Layer 3 of a small transformer language model trained on English Wikipedia (8 layers, counted from 0, width 128). Numbers have three digits each and are written without spaces.
A neuron adds its activation times its output weights to the MLP's output. To switch it off is to set its activation to zero at one token and run the rest of the model.

Output weights of the MLP neurons that the questions are about. A number n stands for (n - 500) times 0.00049.
n7: 490379609734520430578465519497582341693761239430544858261658248489374167389561473489370481534408305647525472751419434604444126711413333492665491624449444555736484496330370643382504258457616536531462648527453458372669417695564581362574436489473466525483585684414602508496392559447523239715507444493595752531355221516550708430581566426728623376655461548296524492618467387736540597504429
n38: 475517397645518276811561516649422598725675715253534551677405495516605230114422465452632534530584553510461367424315632607513574298464483619545184664652559474452683438306483415528532167491479503565695698689483359475508608268454614602495428716341714175388566313326576426540787541655471744906564492323371436437583382634465714578242343702516516399504473549495427591546275657232336626598511
n43: 454633503337245517539500482447422398137678500533512480451270731682492404493442526537554601420325589315500566500654584496291304578439526322535390403570510701384572597429667685660483400545649594456303625359693500360650625614504456469496334525492589468598423659723529300358426339519447659489484411598727546639449607594581299426615500414781577518592387517570566459105438456448465676571415
n133: 572119553282500660846318574478537544675396252491661381357611455335414495713286452263550555474477271365516632221418602394553028278468439337427510517455476617710434443598424593551737266785546560659802354797287407550532473588450398645393619504317538555435586593569517506702438549468668367339601651546642402500520483784336606297338270290583601554582452520248582617450368561375674715296476
n143: 313529288422260511231698406397551505193437595577467444655557567424798582491625573364249665543593258715316465389659532337451755364512403520618617192577386485407480661702386653453299562549384481395821714324394382654571560505649587581841532326280437413530637241406215381647661700667520272367370304534923385426597467755716485360159466556716491653447950331430262543874561712257649581469515
n153: 378250522664418817504640526585554241513301621538424339540349382449700715725791449485372566596409543443523458537632494448339330342636144695492623504416623445658643659431442530376622316350357585479606469544275467422351372398659515899666467484389556365612601227240328454423431796584550295246511533481795543424616631500487550432456559518442393614513942496618553428558647424508558403455280
n162: 476103310452517349642337520541526317715357512561403483550516623538401671512302632485534388536337348409730647415400602311450366245389557414311381496457400747562559620478697646478705289529394575630790262596422452714209554903362500515692630448542469469482329680460548548450449512363706356574401563388586249507448599712573517255458324302549552610532641593390740565590556639473567618250503
n189: 615553511460354523168599310497352684637623492488861770298565410267918551698565438328157552674562386395615507419434409626534630504656381659566616488481660364309420650328508735584412596512603525272558461461578508799591380405833545534403239240509433395449508438595576419454418543431479220305539524478422453404395532283602597479270664535444378741508646473413543553655280459642496508513426
n201: 536470515297638374465394415666412584275503546348575447600431588706594287513701697557690532379457380452551604504600617531405374420464653719531625372566467413587497497434393510396534640352414569651673651448377481471362488615439416426459431532405496468468585436662648382352399550677480675377540615550493334601760439384533188732576566346533521455457460343645563381472444414500463477532452
n226: 514595439491452631436595579559623632640608632608748422733530670568427246696408387642568593462045576322590488491467433106607344470500613573581406412218555365609704417457360381481576475447321477470613340354539386362648780742546625395476229593702632352420496291538395476478306320351642586446522437584770161562338504688664579582873634577591578475234417328732559392681386387141422582440430
n263: 371360551514536576473536698493493421664562430490698349402529564633732500733697294687713690500304382522438418386488433373430407458591516548515482491515476327362377546497420580532322477625591388555288431418308436440686612770409515497511243601259642465489546681592645556487398580456309625401607491509576622468491440493497413477611552483548430378574385534304480558609548464455500410566470
n304: 251534653620534435561451281296454460441758692432462263605543303392469653195740226509647623514693432122720461330390790958659628461672291597495516373757297559578525505372581470379545261348449165519347674610481533443415530692566395346669894179611707433371408620461613692343454541525492644394874655491413423260482660361490339709470276756522491668529539560685286510429536583532666350557357
n318: 312687643312649286692411327491685587368349388423473401416568754583615243452486439222335556532662372432308438522469563588379336369285463598596497673615441692451350797363404521606647748562441512629096418447561600559429367559606467568418567393537669743486469596471342589376527404658558469473331559658478537679441476543537504252504248363541313465706578512828261565790260537629350516679546
n320: 488733325561616351315590789347193413385619720860457636352406511527540414271414706548183351486270460537491213682837693339661072428355752495755335831576522510529646789267365422382610422471459518528370505492724467269548538394628676682500542421424620429546604556521283477471677437590488343391232445542585532769500537787600490662599643390430629610306322549309699562694650200433280439261470
n373: 474480500444567442254633489516515538637483389512327528508429413573606692648585628561388452125497527593474570535287428627613472497426604597486365483669660424544571465563537574547468374629414487534544357497485554520318449578486456613600678477516595497508484410415419423339525568606490691583570500520476582422426665329581617581497503546360411436457491555300591569424391393414490443407545
n457: 530714608350385526602543492498475514574467405477515387462299535466402492326346450482455490536686757433437335438358399462599412490558470528701567371509542507628421520436497442608590527476394421586340592393443438597611583610387730584137698523584464496474620629530555484314475406493469500471610307415588489659394464394337707557427427616656479474550568554642535723346447406195680533521625

Each question names a token from some text and the token that comes next. It shows the activations a of the neurons there, in the order above. A number n stands for (n - 500) times 0.0039.

Then comes g, the gradient of the next token's log-probability with respect to the MLP's output, scaled to length 1. A neuron's effect is roughly proportional to its activation times (output weights . g). A number n stands for (n - 500) times 0.00066.

" e", then "ar"
a: 489574479489458486495473473517468471465528487467
g: 368540510563447563345408619431609537534549483496605655412564373453413528639401383612636300410608780355765565540421497453601366678366730153708461495518499676519399569579442450447501509512399697202388577322568553560831348387528586258577359271700435763482676517543447851516551128521541347580608518688613374526723360583218506446311449521453496362579741385543529469374281414659537409420349
Which neuron, switched off, raises the next token's probability most? n38

"\n\n", then "American"
a: 459459471463464473462488486486497459461468456474
g: 636658713497579519351327531465503421556464706436620459636543750623442595606560489220419468543474576292643637484218554566451450529613648334635275588464619472582620602367440466315196474443437397053413687423457533463182575532523695760553440345352687500485542400489373458575533366635363578493503492341480780370423513592368441511799214683428806586382452532453329339508618724494443475747515
Which neuron, switched off, raises the next token's probability most? n304

",", then " Don"
a: 460461484564707474475490456469460457491457491475
g: 453528489614413410432554364681528744432299359669494460470623692646507535388535338555611522482697466624270521510809409397423679246585608385571247460612689456396564383627307309559560696483489484594599425565530391331580524410444662248575371492472334395586766608446501715600563314460830502374318257452496200552512670299737343379461420500554252325579538265527576716754432551595516645357668
Switching off which neuron hurts the next token most? n143

"ow", then " tree"
a: 495489461472482459482460495546457472458568474461
g: 479560420611512658569603233573503634383278775537663611256250527370391541381497701465600343457579470413709335376459425277469381558285624358684517542703621521744575720386363393716463492602280816576386299501658739778535382683242467636750432486390677603620559460422560255420376616429545522408480462437571547487461562422571389417403470315510607445736445218554406610557611530234342537482531
Switching off which neuron hurts the next token most? n320

"s", then "."
a: 458486482499457497495493513485483462487474742496
g: 540676560627431628505414692721477564517532566464602729364726564378405458521497386481467561594383471323470610367621652439782586427488305473513648638318423760146480361449726300441609345483369205308543445634521329496598515606316613510703618457428644499506501688388490418503368606506420763701624420142349391201523480424500455272537609554721599460540435655659266395364352224701622528542561
Which neuron, switched off, raises the next token's probability most? n373

" three", then " o"
a: 479482482464495474478480498495462458969478457461
g: 627564591593430421420656510508516600280647180521610144312315438463479599517347351426332511321511228322430652620617467320591536534305468382439716511454280425695803663354503479481568537563342696472472737282486374556407608494535411509499777464757495580501329630489647683510654324462509348361608459651629554616510566814806662406541624305469473483635319454395369410806512623401472464451428
Switching off which neuron hurts the next token most? n318

"During", then " that"
a: 640516479461467645457766457587495535474467463467
g: 487640641460582502607266631390621601418678275464593449606496608328673678317387276702357549639515327473590752415487364377480488389610317419375694532377237485554530491599595413498513454573565448472440426542439643481476304599680459304345461543445541433408668415870584300627307416810449524432344915476268566654439557653282499487320532562640630464569722616458238425515197608497561554710345
Switching off which neuron hurts the next token most? n189

",", then " he"
a: 462456465475778459460489461468461508477525473468
g: 446365603471544311562553272591545658232607495595384416588442536515417459367401315277610391377597473758412430488640239387536615537715452665265201473415663506538461537306258529729467566660735556574598475530656318429642538522307466528197367535476652747551567565319574321235484444573260552651434430560436625628650696307615553482560241549624255573493651392569696491393576717632563426633744
Which neuron, switched off, raises the next token's probability most? n143

" spin", then "s"
a: 492498495498493471498485462613486485463464470476
g: 271453544423464349532589476401283399202634357730601532384868511532617579452633527497598327558362272726483554564778302611551625437555501532440633568521566575426639703640411098521545564638676310557398635514598228299333582356443387592207629636625480443462429626416376447668394608648402575428522536712446601384323396595566545420646355357565587393578692439522282707551397675474214336551567
Which neuron, switched off, raises the next token's probability most? n226

" narrow", then "ly"
a: 491468486473497456489477463467479459659457480458
g: 825465444473614385507489610409480502543602464435593613380311612432718543322720478813607382653515411552387448403493586302719468440495536365613532625460433269630690550655576360346486444519494487644853527847363496329263354521515245360161372567530441670744521324308670513567614521404606535604309263452311317399476380248558444663437365715617464587572536701497445273554645518547565570393473
Which neuron, switched off, raises the next token's probability most? n318

"ume", then " work"
a: 486484672475499482460457496464465466466471463456
g: 465357610440372373410477365537344548338534548512401528426336502492549486557512413639635821565478556278465163522636435396689457711538584551652151281300706473601315834426345636484548535522438289337382591479820576702600520412480521501243436621584578375403697596735735492460648459431435619415862545587424445528562741594390293296481671533477473427520406620552738479372334569441380272522496
Switching off which neuron hurts the next token most? n43

" deep", then " into"
a: 492458481462493475494473469488466456493473470504
g: 597415446454269583477499319543600403701420216510398357413646626770441633650334628398701624542259481406319737377624341708459453596612406649297481432491571545301308434368644448345520534499374463617186433539470411387440648457466489466702688567648319657539564516654447222412532547579398340465930603465442556614539460748568642378677434291315530489684683468378600734236612663390498496468511
Switching off which neuron hurts the next token most? n38

"lin", then "ter"
a: 494497457466468464482493498498457462465701458478
g: 381672527405415745407443493481438483594463552413724543287759635514277541486333436465297388758326427515258602426469327682664553487339673604360466541427441437366288517329812505533235400798361373666524526499538702508393578741622570713747403663576506602601460282383632580341465448474524445357248444363560547725586671468437776729523289378365471732595591444583398455540315350575517438552369
Switching off which neuron hurts the next token most? n320

" and", then " return"
a: 456458488643480498460464489488457459478599474456
g: 362300506382559678586335647357356283588761719447306679395478282339481392473453742438444669466417620496665413531432584367502442843289534527449186403618561644788375635610644574636646421476666455682595583489365463545522751476581437760511663358613560437350442290532562572563407437568513579512491361684234524567543376714239590704497680241433370319481566537322641417308468373564382539384379
Switching off which neuron hurts the next token most? n133

"s", then " through"
a: 463456456509463484492475488462473458486487641488
g: 811278285421611591308326613527250452713390243481435395410447549599600447499602482497441535585527440593443575450482490801542477512727457782435451466664369681298374740538737314443304587452286508556311202553338424660376719550430338571731571629525384391493543507516500619462560539524237497464876449487359496634593538679151339439572598651289445553595330568387548590398593378598602579622570
Switching off which neuron hurts the next token most? n373

" she", then " turn"
a: 492458484585457497457492499507457467497575459456
g: 293504435597331749628346594527374318367466389348583657481425447366458426377524513641419637449481543330621477273345621373276281576314331522462421466715413565629669588490571501641507483621570679660649412496366512347562743424669532474684488454379442347415512446427570604814364565432632542417776404653389477555355830644503651507337721360733424365437590649326542409250380315898497752473392
Switching off which neuron hurts the next token most? n133

"y", then " her"
a: 461471461463492459459469483498521461465457496495
g: 449511584554557336253723514362545553781693563447644410370570249674691451568682485574324364364488596530606364567441543566565486669605487542427388522491564606447317543561347454653055767649472364564542283294635508532639368372581784409438375526417473346486559304462284760512600528473792684579669581475239744568496518458558326391533484723575274568359560308342396424518584293601461516567257
Switching off which neuron hurts the next token most? n162

" the", then " 1956"
a: 476458498473464493461461707500485538476463468546
g: 538464384584554386429657654429444675611160399375527827585415344503477245411405532489697478581393602396411604583589429628598518352265600498585401353596511222483548674676102474399811649600458488482532533477481550399278511558709719358667339512559394544393441469471539581267434401566553375649711520536654551650627480510320340582700529292375328572454413727450501236608712596472637545697180
Switching off which neuron hurts the next token most? n201

",", then " a"
a: 492456482627640464537474479458461459493474483469
g: 627330460645325643585536462400212189533589560458607362373488468528584376471563641543552316366437451420649603545347381664573342617451255672515641597490329435490350586531698497659154418566485704400546406638549737331349373507437558575381291420547649566410681372592590509312527708480143488546695658417316796652591634118427619539731549670413524712476504384333481707530670511503396455553474
Which neuron, switched off, raises the next token's probability most? n143

" g", then "yp"
a: 460835461488490494458479487464468466484457479463
g: 607542540630404291556441596491794434591666259424371542539634656313414379223421747624694644465303400389614440391293544440576438314703300592363562563549370493310504258561412669571463367518494418696496604494632648435554264475517500444596400547534420768426587274506602580339444411407284551499785542611499695514740606582664509336174481585263796386540365447522759627449723361341425578494552
Switching off which neuron hurts the next token most? n38

" each", then " other"
a: 486514492464488483459469456475457469538690466464
g: 488477435504658486472417623446429610649703375643606467519210387768534525483676581467351585525241609367732475428494581449481380629415468523654523772652653431502471508377781626473443437396602285280487359453338589686502749293519630318692511327523763449553483415654394766454490728527652579438286283346635423444467454630550389366398561601638650435275327232377523122363323591667428607595452
Switching off which neuron hurts the next token most? n320

" the", then " American"
a: 479457494459462483457471678503486607458481462484
g: 620684569384237363328530360768367445390643376704688506606526555716404549518516683436426307395577531467447557517507333187680392364493682510616548438555579424347519509523457546493508479418419443206051465641672509441523537323287442314424445385638688618433629310607488412597302650733384609440473778337697465506715612269398404641583613609400520481635410574672364449694625752627582441284522
Switching off which neuron hurts the next token most? n201

" doctor", then " can"
a: 478500458487458503497500457498472476479475474465
g: 606496642411417653451627311806654502757453412476418248625186677444533623503425341248629634598439623373458573264416657579396423515560470372393370515505391498488390385638602692451313565623636522308489492654334563639495233793351619434714501562424444569490755323528480292413473388457645473319583652479727472622327692522273487242460553494440431545767696479313816401389452538533712526386439
Switching off which neuron hurts the next token most? n320

" prince", then " capture"
a: 495497456459494660479483471618478478541574462465
g: 481346599617367726480421253517495253407455411465479565336353630576313809569537697790784602532337635341466276430503315423387535706507350670467450341630774608641402495716488537618347576353451427599577622453506408735654635440277417524476650416537383581386610468389560321486591426541592401465389650474244488454627339804369617390565538362627464302710784339470740419333488625299575506381430
Switching off which neuron hurts the next token most? n153

"t", then "ch"
a: 457456497479494486461462498482468464456457520487
g: 520473249529523612600449819868552391301562570330596657712480406651435358394331662500449572357472734521438387509503557344541588409470438441636626668430699578367401318526785564352565211476501513527317493677574717516504369538343290521438696394426640647582298469210567692534404821437456365660345441395450419613641559571643732489285514187422515387609236356626434384559462395657551487543489
Switching off which neuron hurts the next token most? n189

"sy", then " girl"
a: 477463460460494464461457495630482456479472469458
g: 351508725377666523624739542283450577514589715493260675573402507282364447517405563511454275405513588216638377679552548436499552568639601257627320501445306661604532615387537428731369611499242625374493616469564497353682738629484638518356476482615502389389593473602194428557502324551656659253516553480381607363285662324602286516789550724566242430554542440462521519395698424584569691499152
Switching off which neuron hurts the next token most? n226

" bur", then "ies"
a: 467495457492496461479493473540460471489460461465
g: 556667617678561405391420422693681371297853334519428545352467639407762549552430632486608510488511203686714569503371377510362525486757553505702573510328337597326591426599361306441477541460898159386506553393627616439491405579384601237415397499637422475341360436599460580425606350440622531529502434558463574631635651739361467522486687557626726368612516388481589490460213678355304184398419
Switching off which neuron hurts the next token most? n153

" esc", then "ap"
a: 545675461498460469494496463457463475464489481462
g: 415592618644485657515531563778634558637428722210547477513570602536536486392381494367412509607568540467352181560635866194562328714558409268538488578537291500736380384590449695430408452447585401486475425493634305532478598372766484517491610339707723402197453302511573459415772345418312385559390703338672367535881564548391445541410489253704620422576467487491426464565474368599513279489485
Switching off which neuron hurts the next token most? n38

" prince", then " leaves"
a: 493497460457492690492492457568480471555579461475
g: 634316631283493689467575520648511367562315457366385321528377441307276687628503537474664395515455593386468463643387635484619471649636410584565541352775535655664637636641481365769430548563566793696496303483330550526587561633433601411593434546512315423438724378526329579453542370339650645262835603643454448414600371707425412278430418562337307542677658227264536319363315474360704644451286
Switching off which neuron hurts the next token most? n153

"ar", then " inf"
a: 485495463490496490493496463457552479457458678476
g: 553269689601303412368470190376424358511651335479445729264865690661533731624407627424724456444507456547568470554623481393535414510406653579611475513340577293479513496466549569611441452326511795371804469446518182493498344628341369703428437454717538681536526455552441364308415407655439661326370433787535333502624415478604222617560563445391666358497516369357533529460571745439681508315742
Switching off which neuron hurts the next token most? n373

" prince", then " dis"
a: 494496459462495696487489458678472474560616463478
g: 473188693466341476395397275696732246397404385555404599553485755359530665584286735578658394619630628180402411510548624456540515422581419340500534375619589423585444362246546504588263542560552543358622609484401339474512397332443182588417398544309520439609576492575412464317515352587732361524820525691391497512662548691562747470566510568581423375532723426359746434314514628389830671581526
Switching off which neuron hurts the next token most? n153

" request", then ","
a: 494499458482494456495498492595485489474457467489
g: 349429708292349563347376533605629694488293566641443400797335706404461613347451561627598460452664732446525372449349749262341337564211340395470454366651553406758565596361323715698628496267356644436515412481471670520599604683523669338496508520587451586419587225574707504544446499306665290620478386656621415535372607471477480707520508354434514481561449361609891606493513414526451495429168
Switching off which neuron hurts the next token most? n226

" the", then " prince"
a: 463473498456457487466463485495462696535552463569
g: 180585657401618367676658508451531618398483629197255477603495514515572534475705507415549446264344658376683408539577577592490577773315472718527579598602426737643449558585578542636345492575344621346637667321579615666690480538433630184277550424510465537282094728580538230687569635505513550339372373276339397265431561399572603616613510565655333534454655367349460643476561413375480531392413
Switching off which neuron hurts the next token most? n304